Layer 6 of a small transformer language model trained on English Wikipedia (16 layers, counted from 0, width 64).
A neuron's activation on a vector x is SiLU(gate . x) times (in . x), where the dot is the dot product.

Input weights of the MLP neurons that the questions are about. A number n stands for (n - 128) times 0.0063.
n12 gate: 117, 148, 116, 103, 148, 156, 134, 174, 138, 110, 153, 129, 155, 114, 181, 138, 94, 173, 147, 185, 105, 133, 169, 116, 136, 153, 125, 81, 133, 140, 124, 126, 137, 85, 174, 171, 162, 56, 124, 102, 123, 107, 110, 183, 110, 129, 109, 113, 140, 69, 103, 90, 72, 118, 133, 109, 64, 191, 55, 88, 108, 170, 222, 96
n58 gate: 117, 91, 155, 64, 160, 146, 131, 112, 103, 169, 132, 138, 113, 167, 128, 161, 73, 95, 162, 129, 141, 126, 109, 123, 109, 155, 157, 121, 115, 145, 178, 106, 93, 119, 171, 109, 113, 137, 129, 101, 141, 141, 142, 70, 82, 59, 118, 161, 146, 71, 122, 109, 143, 121, 129, 120, 110, 133, 120, 107, 51, 101, 134, 153
n70 gate: 142, 82, 153, 89, 132, 84, 92, 141, 153, 120, 127, 114, 125, 123, 122, 105, 154, 140, 97, 125, 67, 84, 154, 155, 169, 156, 71, 131, 137, 138, 102, 96, 91, 146, 118, 119, 159, 94, 122, 115, 180, 111, 115, 106, 124, 121, 115, 136, 202, 140, 141, 158, 135, 90, 109, 124, 70, 119, 99, 166, 80, 161, 94, 126
n74 gate: 139, 133, 112, 117, 124, 66, 127, 102, 114, 145, 109, 164, 141, 156, 147, 197, 92, 135, 135, 96, 116, 99, 100, 159, 118, 113, 96, 129, 128, 187, 159, 103, 92, 128, 54, 30, 151, 100, 73, 172, 165, 162, 127, 111, 155, 131, 160, 150, 177, 124, 90, 157, 126, 90, 130, 120, 125, 162, 129, 145, 140, 130, 134, 118
n83 gate: 118, 160, 129, 139, 130, 157, 125, 161, 127, 145, 135, 92, 106, 175, 156, 136, 141, 128, 172, 154, 221, 67, 157, 124, 80, 95, 152, 126, 129, 133, 90, 163, 103, 141, 111, 123, 109, 148, 84, 136, 145, 118, 76, 82, 147, 118, 155, 70, 150, 177, 128, 140, 158, 120, 137, 159, 159, 177, 166, 119, 166, 166, 157, 109
n94 gate: 134, 170, 140, 143, 120, 112, 72, 161, 141, 154, 168, 106, 108, 105, 136, 132, 176, 143, 138, 170, 124, 70, 98, 166, 115, 187, 128, 100, 89, 107, 110, 142, 171, 103, 136, 78, 99, 99, 137, 189, 179, 71, 194, 166, 135, 134, 205, 150, 75, 149, 125, 166, 96, 112, 93, 106, 94, 120, 146, 105, 167, 125, 206, 91
n167 gate: 124, 138, 93, 150, 119, 145, 94, 71, 125, 124, 86, 140, 202, 156, 8, 135, 84, 126, 91, 128, 73, 109, 172, 162, 103, 59, 135, 108, 122, 159, 91, 88, 136, 101, 164, 117, 147, 130, 104, 139, 111, 151, 58, 116, 119, 111, 109, 115, 110, 120, 145, 119, 151, 96, 150, 190, 126, 70, 137, 87, 211, 161, 150, 176
n176 gate: 159, 130, 119, 99, 124, 116, 166, 121, 118, 103, 69, 123, 163, 97, 143, 118, 158, 159, 113, 141, 153, 107, 146, 140, 173, 62, 191, 107, 138, 143, 148, 106, 100, 60, 138, 138, 116, 75, 128, 127, 152, 138, 131, 124, 142, 156, 119, 145, 78, 144, 159, 129, 109, 113, 146, 90, 158, 94, 96, 66, 162, 115, 121, 116
n179 gate: 107, 110, 187, 108, 122, 113, 148, 148, 125, 132, 77, 104, 198, 71, 146, 170, 245, 73, 129, 98, 121, 122, 136, 66, 149, 103, 143, 160, 141, 113, 128, 89, 125, 86, 126, 139, 106, 116, 161, 126, 120, 162, 113, 192, 141, 79, 92, 37, 133, 107, 151, 80, 154, 129, 135, 132, 83, 148, 126, 89, 85, 129, 181, 110
n185 gate: 128, 86, 136, 148, 127, 127, 113, 54, 107, 154, 84, 149, 173, 158, 104, 157, 118, 129, 118, 112, 155, 176, 116, 139, 121, 106, 110, 117, 94, 116, 104, 153, 127, 147, 162, 184, 71, 147, 144, 110, 89, 161, 125, 151, 173, 165, 131, 185, 153, 108, 151, 102, 137, 100, 199, 99, 155, 132, 134, 115, 102, 155, 124, 156
n187 gate: 133, 135, 114, 141, 140, 87, 87, 98, 82, 148, 154, 145, 141, 131, 83, 137, 39, 134, 138, 124, 152, 125, 87, 163, 187, 118, 198, 135, 41, 121, 112, 130, 69, 114, 142, 116, 149, 62, 146, 108, 62, 37, 127, 125, 122, 83, 97, 110, 115, 69, 77, 126, 99, 122, 116, 146, 160, 171, 159, 100, 124, 133, 124, 173
n12 in: 102, 158, 113, 123, 76, 136, 145, 123, 128, 119, 131, 176, 154, 128, 121, 150, 121, 165, 140, 141, 142, 183, 122, 160, 154, 141, 112, 156, 91, 113, 112, 147, 151, 127, 153, 127, 206, 132, 95, 123, 133, 92, 83, 198, 171, 193, 125, 120, 115, 158, 102, 129, 113, 146, 147, 115, 111, 138, 134, 67, 188, 130, 169, 124
n58 in: 87, 133, 126, 119, 132, 145, 143, 161, 111, 107, 103, 121, 102, 82, 134, 127, 112, 140, 111, 153, 156, 97, 158, 97, 128, 130, 112, 129, 150, 144, 179, 134, 106, 179, 84, 75, 199, 145, 131, 135, 158, 121, 165, 65, 110, 130, 145, 124, 171, 172, 118, 152, 161, 119, 136, 161, 98, 130, 91, 64, 84, 98, 152, 110
n70 in: 153, 99, 84, 108, 124, 94, 110, 67, 119, 150, 195, 142, 127, 147, 133, 111, 139, 153, 148, 171, 99, 137, 133, 105, 138, 137, 154, 127, 165, 164, 135, 106, 130, 87, 104, 132, 107, 94, 115, 118, 97, 138, 93, 93, 143, 83, 91, 140, 186, 108, 112, 146, 139, 118, 118, 124, 111, 128, 110, 152, 88, 145, 152, 166
n74 in: 95, 171, 122, 184, 88, 193, 145, 155, 134, 98, 96, 138, 149, 115, 116, 113, 151, 134, 133, 148, 128, 137, 170, 116, 182, 105, 136, 122, 198, 102, 119, 125, 190, 89, 149, 118, 84, 116, 132, 123, 135, 117, 139, 88, 130, 115, 132, 124, 191, 155, 138, 94, 142, 113, 147, 114, 136, 80, 140, 83, 136, 78, 183, 150
n83 in: 142, 110, 105, 116, 86, 115, 89, 128, 140, 119, 122, 92, 115, 132, 160, 100, 113, 167, 60, 99, 111, 160, 106, 146, 158, 161, 136, 144, 129, 125, 154, 112, 140, 89, 157, 139, 145, 129, 149, 166, 124, 142, 136, 182, 119, 127, 117, 126, 96, 76, 106, 126, 128, 144, 111, 93, 130, 113, 164, 152, 122, 134, 112, 126
n94 in: 121, 135, 121, 151, 128, 106, 107, 128, 123, 89, 132, 169, 79, 105, 141, 113, 178, 79, 109, 144, 147, 124, 141, 44, 68, 174, 128, 126, 125, 152, 138, 81, 146, 108, 130, 137, 108, 125, 138, 121, 148, 114, 102, 106, 168, 102, 128, 140, 126, 84, 126, 138, 139, 103, 120, 83, 81, 98, 135, 95, 155, 109, 149, 163
n167 in: 145, 132, 123, 126, 89, 80, 152, 111, 139, 103, 151, 158, 124, 94, 120, 123, 104, 95, 65, 124, 89, 77, 126, 160, 90, 105, 106, 104, 172, 163, 153, 115, 84, 124, 74, 135, 158, 144, 164, 183, 141, 119, 105, 143, 111, 95, 181, 156, 133, 144, 103, 145, 152, 151, 138, 114, 89, 101, 134, 117, 161, 129, 176, 144
n176 in: 121, 138, 159, 116, 156, 116, 133, 121, 133, 132, 113, 131, 97, 165, 60, 123, 130, 127, 118, 140, 163, 139, 139, 120, 151, 156, 80, 104, 119, 98, 123, 101, 126, 141, 155, 128, 122, 155, 142, 121, 110, 147, 154, 125, 134, 190, 112, 153, 153, 131, 134, 127, 136, 145, 73, 141, 154, 142, 137, 209, 143, 150, 120, 172
n179 in: 206, 183, 122, 119, 99, 132, 132, 173, 185, 171, 154, 117, 143, 128, 106, 152, 84, 139, 133, 125, 169, 138, 106, 103, 119, 170, 112, 151, 94, 186, 186, 185, 144, 158, 110, 145, 94, 98, 153, 152, 119, 135, 108, 145, 145, 164, 151, 163, 127, 99, 89, 103, 128, 137, 104, 99, 103, 206, 118, 142, 137, 164, 139, 118
n185 in: 62, 165, 111, 118, 109, 139, 129, 120, 133, 74, 138, 135, 122, 160, 157, 126, 123, 103, 129, 127, 153, 109, 173, 131, 138, 179, 123, 108, 149, 138, 118, 109, 108, 117, 176, 108, 136, 118, 118, 196, 145, 109, 171, 61, 84, 116, 124, 121, 148, 100, 119, 117, 125, 129, 103, 165, 131, 125, 135, 114, 146, 103, 141, 147
n187 in: 177, 163, 154, 153, 129, 97, 76, 122, 161, 204, 195, 179, 120, 99, 100, 105, 161, 154, 98, 163, 100, 149, 173, 83, 113, 144, 132, 117, 129, 137, 148, 136, 136, 90, 130, 132, 120, 84, 137, 166, 155, 107, 128, 148, 121, 151, 129, 164, 131, 133, 128, 156, 120, 147, 86, 108, 96, 59, 97, 125, 107, 127, 166, 160

Each question shows a token from some text and the vector x that enters the MLP there. A number n stands for (n - 128) times 0.036.

" her": 152, 124, 150, 134, 130, 146, 169, 149, 173, 91, 144, 129, 142, 117, 87, 155, 141, 133, 124, 117, 73, 158, 175, 134, 148, 180, 99, 108, 155, 138, 137, 108, 108, 161, 112, 100, 127, 129, 111, 139, 161, 139, 91, 117, 135, 128, 103, 153, 100, 87, 169, 185, 113, 157, 158, 121, 232, 165, 241, 93, 85, 137, 153, 134
Which neuron lights up most? n74

":": 142, 126, 165, 169, 115, 153, 189, 138, 185, 90, 125, 123, 130, 87, 129, 147, 147, 136, 127, 143, 87, 162, 161, 138, 139, 193, 95, 116, 145, 165, 114, 118, 99, 154, 126, 102, 119, 130, 140, 102, 143, 155, 96, 117, 130, 141, 102, 129, 105, 81, 135, 198, 115, 163, 152, 134, 221, 164, 219, 102, 75, 148, 167, 139
Which neuron fires most, and how strongly? n179, at about 0.32

" att": 154, 123, 150, 139, 141, 133, 183, 133, 171, 129, 157, 127, 108, 114, 93, 118, 140, 128, 128, 118, 93, 176, 157, 135, 155, 174, 105, 105, 161, 164, 110, 107, 99, 149, 111, 113, 126, 126, 150, 93, 161, 138, 79, 101, 110, 158, 91, 159, 83, 103, 153, 191, 133, 159, 154, 132, 223, 149, 234, 89, 93, 160, 151, 133
Which neuron lights up most? n74

"ational": 147, 129, 154, 133, 133, 148, 166, 138, 145, 94, 154, 138, 143, 94, 109, 124, 135, 140, 123, 138, 89, 135, 156, 140, 129, 177, 97, 116, 174, 154, 122, 127, 124, 161, 125, 109, 125, 142, 121, 116, 162, 139, 97, 102, 115, 143, 102, 133, 79, 75, 176, 210, 95, 148, 169, 119, 231, 153, 219, 79, 69, 151, 151, 134
Which neuron lights up most? n179

"m": 148, 139, 152, 143, 116, 136, 170, 127, 172, 112, 143, 135, 125, 100, 104, 142, 145, 140, 114, 138, 108, 134, 154, 136, 160, 165, 112, 94, 188, 153, 136, 134, 122, 149, 99, 107, 108, 132, 118, 116, 155, 132, 74, 124, 116, 125, 116, 125, 94, 75, 143, 198, 112, 162, 174, 147, 240, 152, 224, 95, 75, 159, 163, 135
Which three neurons fire most, strongest first? n83, n94, n167

"ion": 165, 116, 156, 139, 127, 137, 180, 135, 151, 120, 146, 131, 114, 105, 118, 142, 156, 142, 140, 123, 110, 158, 164, 141, 145, 174, 111, 107, 173, 163, 116, 134, 110, 177, 134, 85, 122, 113, 98, 115, 156, 141, 98, 99, 110, 136, 116, 128, 82, 72, 169, 186, 111, 161, 155, 125, 227, 152, 228, 84, 71, 150, 139, 133
Which neuron fires most, and how strongly? n167, at about 0.31

" him": 154, 120, 145, 136, 132, 149, 174, 142, 181, 103, 131, 133, 129, 113, 91, 159, 146, 138, 133, 117, 83, 147, 163, 131, 147, 171, 99, 98, 168, 139, 132, 113, 107, 154, 113, 92, 139, 120, 122, 129, 169, 143, 87, 116, 139, 134, 92, 168, 108, 91, 158, 193, 115, 163, 152, 130, 235, 155, 236, 90, 77, 142, 154, 138
Which neuron fires most, and how strongly? n74, at about 0.56

" or": 161, 140, 169, 153, 135, 126, 158, 145, 184, 88, 149, 121, 111, 97, 106, 132, 144, 135, 138, 133, 102, 169, 153, 138, 146, 173, 78, 112, 164, 150, 108, 112, 107, 163, 112, 126, 127, 139, 126, 93, 162, 126, 88, 125, 124, 127, 78, 154, 79, 95, 138, 192, 110, 147, 172, 141, 225, 141, 225, 86, 92, 161, 136, 133
The two highest activations, in order: n58, n74

"ary": 152, 130, 165, 145, 122, 175, 182, 142, 164, 103, 149, 130, 116, 96, 101, 132, 139, 133, 107, 140, 106, 161, 156, 135, 124, 178, 95, 98, 178, 146, 137, 130, 110, 167, 111, 106, 125, 115, 116, 118, 136, 143, 88, 107, 112, 124, 106, 127, 78, 82, 155, 207, 97, 146, 159, 116, 227, 155, 219, 81, 77, 144, 129, 136
Which three neurons fire most, strongest first? n70, n12, n187

"o": 144, 133, 153, 142, 121, 159, 171, 134, 159, 107, 127, 110, 149, 101, 117, 124, 117, 144, 123, 157, 108, 127, 166, 131, 135, 189, 93, 100, 162, 186, 113, 134, 122, 151, 98, 94, 118, 117, 113, 116, 143, 147, 103, 134, 119, 124, 100, 150, 92, 86, 162, 206, 107, 177, 153, 131, 228, 152, 217, 88, 76, 159, 177, 126
Which neuron fires most, and how strongly? n83, at about 0.11

"p": 132, 112, 154, 146, 118, 134, 176, 135, 152, 108, 138, 138, 135, 108, 101, 156, 157, 123, 126, 130, 95, 139, 181, 148, 147, 175, 115, 89, 171, 167, 112, 130, 124, 164, 110, 89, 115, 133, 137, 115, 137, 135, 99, 117, 112, 135, 121, 141, 89, 88, 137, 181, 115, 143, 159, 137, 248, 153, 235, 78, 77, 160, 143, 149
Which three neurons fire most, strongest first? n185, n167, n94

" K": 125, 116, 162, 124, 115, 151, 184, 133, 181, 95, 145, 105, 133, 99, 106, 145, 148, 147, 122, 133, 87, 148, 159, 152, 159, 169, 110, 87, 147, 157, 129, 139, 111, 165, 93, 99, 112, 122, 131, 117, 153, 151, 115, 115, 110, 131, 91, 143, 80, 80, 137, 195, 101, 159, 152, 141, 227, 144, 227, 86, 82, 139, 171, 124
Which neuron fires most, and how strongly? n187, at about 0.15

" of": 147, 129, 179, 166, 131, 129, 179, 139, 170, 92, 143, 124, 121, 95, 114, 132, 160, 143, 115, 115, 107, 164, 160, 137, 129, 195, 103, 108, 152, 161, 119, 117, 109, 163, 130, 121, 106, 111, 144, 115, 152, 144, 99, 107, 132, 125, 111, 158, 82, 66, 145, 207, 111, 152, 160, 141, 209, 158, 225, 89, 89, 149, 162, 140
Which neuron fires most, and how strongly? n185, at about 0.2

"19": 148, 131, 173, 133, 112, 153, 173, 142, 173, 108, 146, 123, 113, 90, 104, 143, 153, 138, 127, 129, 97, 150, 160, 149, 132, 170, 124, 109, 151, 141, 130, 119, 102, 168, 108, 95, 134, 151, 130, 114, 157, 168, 91, 112, 129, 127, 76, 139, 89, 76, 142, 182, 100, 167, 167, 144, 223, 156, 220, 87, 72, 165, 165, 154
Which neuron lights up most? n94

" is": 144, 128, 165, 150, 135, 139, 158, 140, 181, 87, 136, 112, 107, 103, 111, 145, 159, 141, 115, 112, 107, 162, 158, 147, 137, 184, 92, 103, 171, 157, 111, 108, 94, 128, 97, 101, 130, 124, 128, 103, 161, 158, 104, 131, 122, 126, 89, 137, 97, 78, 149, 196, 117, 148, 160, 125, 228, 164, 212, 77, 80, 146, 148, 129
Which neuron lights up most? n187

"A": 150, 145, 145, 124, 97, 149, 166, 132, 170, 78, 138, 106, 141, 89, 114, 130, 139, 137, 102, 122, 97, 130, 161, 133, 135, 172, 84, 104, 160, 168, 113, 125, 115, 144, 93, 102, 127, 126, 142, 139, 149, 145, 89, 110, 115, 134, 95, 135, 90, 88, 153, 202, 90, 162, 174, 130, 224, 132, 221, 79, 77, 157, 155, 132
Which neuron lights up most? n167

"ed": 145, 147, 152, 152, 129, 135, 176, 139, 157, 123, 138, 132, 132, 104, 127, 133, 150, 132, 135, 126, 92, 154, 158, 112, 164, 195, 94, 97, 165, 163, 128, 129, 110, 164, 111, 85, 127, 85, 131, 111, 161, 149, 106, 114, 103, 132, 113, 153, 96, 80, 163, 200, 114, 163, 143, 128, 221, 153, 229, 74, 82, 144, 150, 142
Which neuron lights up most? n74

"-": 143, 138, 159, 140, 128, 136, 173, 130, 168, 96, 130, 115, 130, 97, 115, 119, 145, 148, 140, 145, 92, 165, 162, 165, 157, 189, 103, 101, 150, 174, 100, 120, 103, 150, 107, 112, 127, 120, 133, 106, 153, 138, 82, 120, 102, 144, 102, 131, 98, 81, 154, 199, 100, 168, 168, 142, 218, 135, 211, 77, 90, 152, 180, 137
Which neuron lights up most? n12

"ations": 152, 125, 147, 148, 137, 155, 160, 138, 145, 103, 150, 116, 124, 84, 112, 125, 144, 147, 114, 129, 85, 140, 157, 145, 132, 171, 103, 113, 176, 158, 114, 131, 110, 157, 138, 93, 114, 117, 114, 111, 164, 146, 80, 109, 119, 134, 112, 124, 82, 67, 152, 194, 120, 145, 156, 123, 231, 167, 217, 76, 60, 145, 149, 132
Which neuron lights up most? n83

"est": 149, 131, 171, 145, 132, 146, 172, 149, 164, 110, 144, 146, 110, 102, 91, 151, 125, 129, 137, 124, 127, 151, 156, 138, 148, 182, 114, 104, 186, 155, 113, 132, 110, 145, 109, 108, 135, 127, 140, 108, 162, 144, 104, 102, 100, 128, 107, 151, 86, 88, 164, 186, 106, 159, 165, 128, 232, 132, 216, 73, 67, 162, 127, 142
Which neuron lights up most? n58

"8": 150, 128, 170, 138, 125, 156, 166, 142, 168, 105, 138, 135, 139, 86, 101, 138, 147, 150, 125, 142, 101, 160, 165, 148, 129, 169, 115, 123, 165, 159, 125, 113, 102, 172, 112, 104, 143, 132, 128, 107, 146, 180, 81, 117, 119, 120, 97, 130, 82, 86, 133, 186, 92, 152, 167, 144, 231, 143, 208, 81, 76, 160, 155, 147
The two highest activations, in order: n94, n167

"our": 153, 130, 158, 140, 128, 134, 154, 121, 163, 106, 142, 134, 126, 91, 103, 124, 154, 141, 135, 120, 113, 161, 190, 143, 127, 171, 101, 101, 159, 137, 116, 121, 102, 162, 115, 128, 130, 113, 118, 121, 158, 145, 91, 105, 100, 116, 100, 163, 95, 83, 159, 212, 102, 151, 162, 131, 224, 154, 232, 84, 72, 167, 149, 132
Which neuron lights up most? n185

"r": 141, 141, 159, 155, 116, 143, 172, 142, 171, 113, 126, 121, 116, 103, 118, 133, 142, 150, 126, 123, 105, 158, 164, 123, 150, 169, 103, 121, 165, 161, 138, 136, 104, 143, 102, 94, 151, 119, 123, 117, 147, 143, 85, 102, 105, 130, 118, 131, 75, 98, 138, 187, 120, 157, 173, 139, 219, 148, 239, 86, 64, 183, 162, 120
Which neuron lights up most? n83

" m": 146, 142, 149, 137, 116, 138, 187, 123, 168, 124, 144, 128, 118, 113, 98, 149, 171, 136, 115, 132, 105, 134, 151, 139, 154, 183, 98, 82, 161, 165, 121, 109, 103, 162, 106, 97, 120, 143, 151, 101, 157, 137, 85, 115, 114, 127, 107, 152, 85, 88, 139, 182, 108, 175, 165, 127, 234, 153, 230, 105, 82, 146, 157, 127
Which neuron fires most, and how strongly? n12, at about 0.11

" ad": 161, 143, 140, 142, 135, 126, 179, 140, 174, 121, 157, 108, 134, 104, 98, 129, 152, 133, 129, 115, 108, 173, 156, 162, 163, 176, 79, 96, 159, 151, 121, 118, 98, 148, 116, 100, 117, 129, 139, 105, 151, 123, 96, 111, 119, 138, 103, 154, 80, 91, 157, 197, 113, 148, 162, 124, 230, 143, 241, 101, 86, 146, 132, 144
Which three neurons fire most, strongest first? n58, n94, n176

"ib": 135, 124, 167, 137, 120, 139, 174, 146, 161, 109, 149, 130, 117, 97, 102, 147, 148, 110, 129, 114, 91, 158, 164, 156, 163, 164, 104, 106, 170, 158, 122, 140, 127, 162, 117, 77, 116, 112, 99, 120, 141, 142, 100, 110, 117, 142, 121, 136, 93, 90, 148, 181, 92, 147, 153, 117, 234, 147, 235, 77, 59, 153, 134, 135
Which neuron lights up most? n74

" t": 148, 129, 167, 134, 135, 117, 192, 114, 176, 124, 146, 126, 124, 110, 105, 148, 154, 135, 106, 123, 104, 163, 163, 136, 146, 189, 110, 99, 150, 159, 99, 124, 120, 157, 104, 98, 107, 124, 157, 96, 159, 157, 98, 113, 108, 131, 104, 164, 84, 106, 160, 179, 110, 160, 161, 126, 236, 131, 226, 96, 84, 147, 162, 130
Which neuron lights up most? n176

"h": 151, 113, 178, 159, 122, 141, 171, 145, 179, 118, 138, 106, 130, 117, 108, 157, 149, 130, 130, 125, 95, 143, 164, 147, 149, 188, 117, 129, 157, 163, 133, 136, 99, 156, 104, 94, 137, 119, 127, 132, 155, 144, 82, 87, 107, 120, 109, 139, 91, 102, 146, 188, 121, 161, 168, 153, 222, 142, 222, 76, 86, 178, 142, 136
Which neuron lights up most? n94

";": 156, 137, 162, 162, 128, 136, 180, 128, 181, 80, 133, 128, 130, 98, 123, 136, 152, 156, 111, 150, 91, 169, 162, 148, 150, 182, 102, 109, 145, 166, 106, 128, 108, 155, 121, 103, 131, 123, 139, 102, 144, 157, 91, 121, 115, 119, 115, 112, 91, 79, 149, 194, 104, 171, 141, 120, 221, 154, 226, 94, 84, 136, 164, 130
Which neuron lights up most? n58

"B": 131, 127, 154, 117, 112, 146, 174, 111, 188, 92, 146, 117, 130, 94, 112, 146, 132, 128, 115, 130, 92, 146, 163, 138, 148, 169, 103, 112, 166, 154, 116, 138, 121, 147, 97, 103, 130, 113, 140, 120, 144, 163, 90, 98, 116, 135, 112, 136, 82, 75, 149, 196, 92, 160, 180, 138, 227, 127, 217, 73, 77, 142, 155, 128
Which neuron lights up most? n167

"ow": 154, 127, 162, 143, 133, 130, 167, 133, 182, 110, 128, 121, 117, 100, 102, 132, 113, 140, 138, 113, 124, 155, 161, 142, 142, 179, 98, 112, 166, 163, 125, 133, 108, 163, 109, 103, 143, 109, 115, 134, 160, 157, 87, 110, 124, 119, 127, 162, 86, 80, 162, 194, 119, 168, 155, 136, 217, 139, 234, 72, 67, 151, 142, 114
Which neuron lights up most? n58

"at": 142, 136, 159, 151, 120, 167, 166, 137, 161, 112, 143, 125, 136, 88, 100, 168, 144, 127, 120, 118, 116, 154, 168, 156, 151, 192, 121, 99, 170, 150, 113, 136, 109, 169, 100, 105, 120, 114, 133, 114, 138, 154, 87, 114, 87, 139, 120, 145, 83, 94, 144, 197, 121, 133, 153, 134, 225, 150, 224, 74, 75, 153, 148, 136
Which three neurons fire most, strongest first? n70, n94, n185

" v": 125, 124, 162, 134, 135, 133, 177, 136, 175, 121, 133, 138, 126, 108, 113, 153, 158, 126, 114, 120, 86, 144, 146, 160, 158, 167, 105, 104, 159, 149, 114, 124, 113, 167, 111, 79, 115, 123, 126, 88, 154, 138, 97, 108, 108, 141, 127, 148, 76, 79, 138, 188, 113, 164, 164, 134, 224, 130, 241, 90, 77, 161, 162, 123
Which neuron fires most, and how strongly? n187, at about 0.12

"ry": 166, 112, 152, 153, 141, 143, 168, 130, 176, 94, 135, 105, 121, 102, 90, 147, 145, 157, 132, 123, 97, 160, 162, 132, 141, 164, 93, 107, 172, 165, 125, 142, 92, 166, 121, 100, 129, 108, 109, 115, 148, 139, 87, 105, 114, 131, 109, 136, 85, 87, 153, 202, 113, 146, 166, 135, 217, 148, 214, 88, 68, 160, 151, 145
Which three neurons fire most, strongest first? n94, n12, n70

"od": 143, 137, 157, 135, 127, 138, 171, 155, 173, 121, 145, 130, 132, 99, 117, 137, 126, 131, 132, 119, 124, 140, 169, 150, 143, 181, 89, 118, 164, 156, 121, 152, 123, 156, 91, 99, 120, 127, 135, 119, 142, 166, 78, 118, 91, 145, 105, 126, 92, 79, 161, 201, 89, 161, 148, 129, 228, 132, 230, 78, 78, 139, 158, 118
Which three neurons fire most, strongest first? n70, n94, n83

" gr": 145, 133, 161, 136, 132, 137, 177, 151, 172, 122, 145, 139, 123, 128, 109, 134, 140, 153, 118, 130, 96, 156, 151, 134, 138, 175, 70, 118, 157, 151, 127, 128, 104, 137, 110, 92, 135, 126, 152, 100, 152, 149, 90, 88, 97, 119, 90, 168, 80, 94, 135, 193, 133, 168, 174, 140, 224, 145, 230, 88, 83, 163, 147, 124
Which three neurons fire most, strongest first? n58, n94, n12

"M": 144, 125, 157, 140, 98, 141, 184, 117, 170, 96, 154, 118, 129, 89, 98, 143, 159, 134, 118, 135, 96, 133, 147, 145, 143, 159, 105, 100, 160, 162, 119, 120, 111, 174, 89, 111, 122, 155, 135, 112, 144, 146, 98, 116, 111, 116, 103, 139, 75, 76, 134, 195, 117, 155, 173, 140, 228, 154, 220, 88, 83, 157, 167, 121
Which three neurons fire most, strongest first? n167, n187, n94

"im": 148, 124, 169, 145, 133, 145, 158, 145, 172, 114, 133, 136, 103, 100, 100, 129, 135, 141, 119, 130, 110, 147, 149, 144, 158, 180, 110, 102, 169, 165, 127, 128, 121, 184, 101, 105, 116, 128, 109, 128, 137, 148, 81, 110, 118, 128, 104, 136, 92, 90, 145, 189, 109, 169, 154, 137, 240, 148, 226, 94, 60, 164, 146, 116
Which neuron lights up most? n94

" pr": 145, 143, 157, 140, 123, 143, 192, 142, 161, 123, 134, 122, 118, 96, 87, 129, 149, 153, 121, 123, 96, 166, 173, 149, 151, 167, 90, 101, 151, 147, 122, 122, 122, 137, 111, 88, 151, 155, 139, 104, 156, 116, 73, 117, 117, 140, 102, 148, 78, 82, 134, 196, 128, 160, 167, 141, 226, 139, 223, 92, 83, 157, 160, 124
Which neuron lights up most? n167

"v": 131, 132, 151, 158, 116, 121, 168, 154, 178, 123, 136, 136, 101, 109, 92, 141, 130, 134, 134, 116, 90, 154, 161, 144, 143, 170, 117, 93, 170, 158, 126, 145, 116, 171, 104, 97, 123, 122, 120, 101, 162, 146, 103, 119, 99, 137, 120, 137, 76, 88, 136, 189, 115, 168, 158, 134, 229, 151, 230, 97, 79, 170, 163, 119
The two highest activations, in order: n70, n83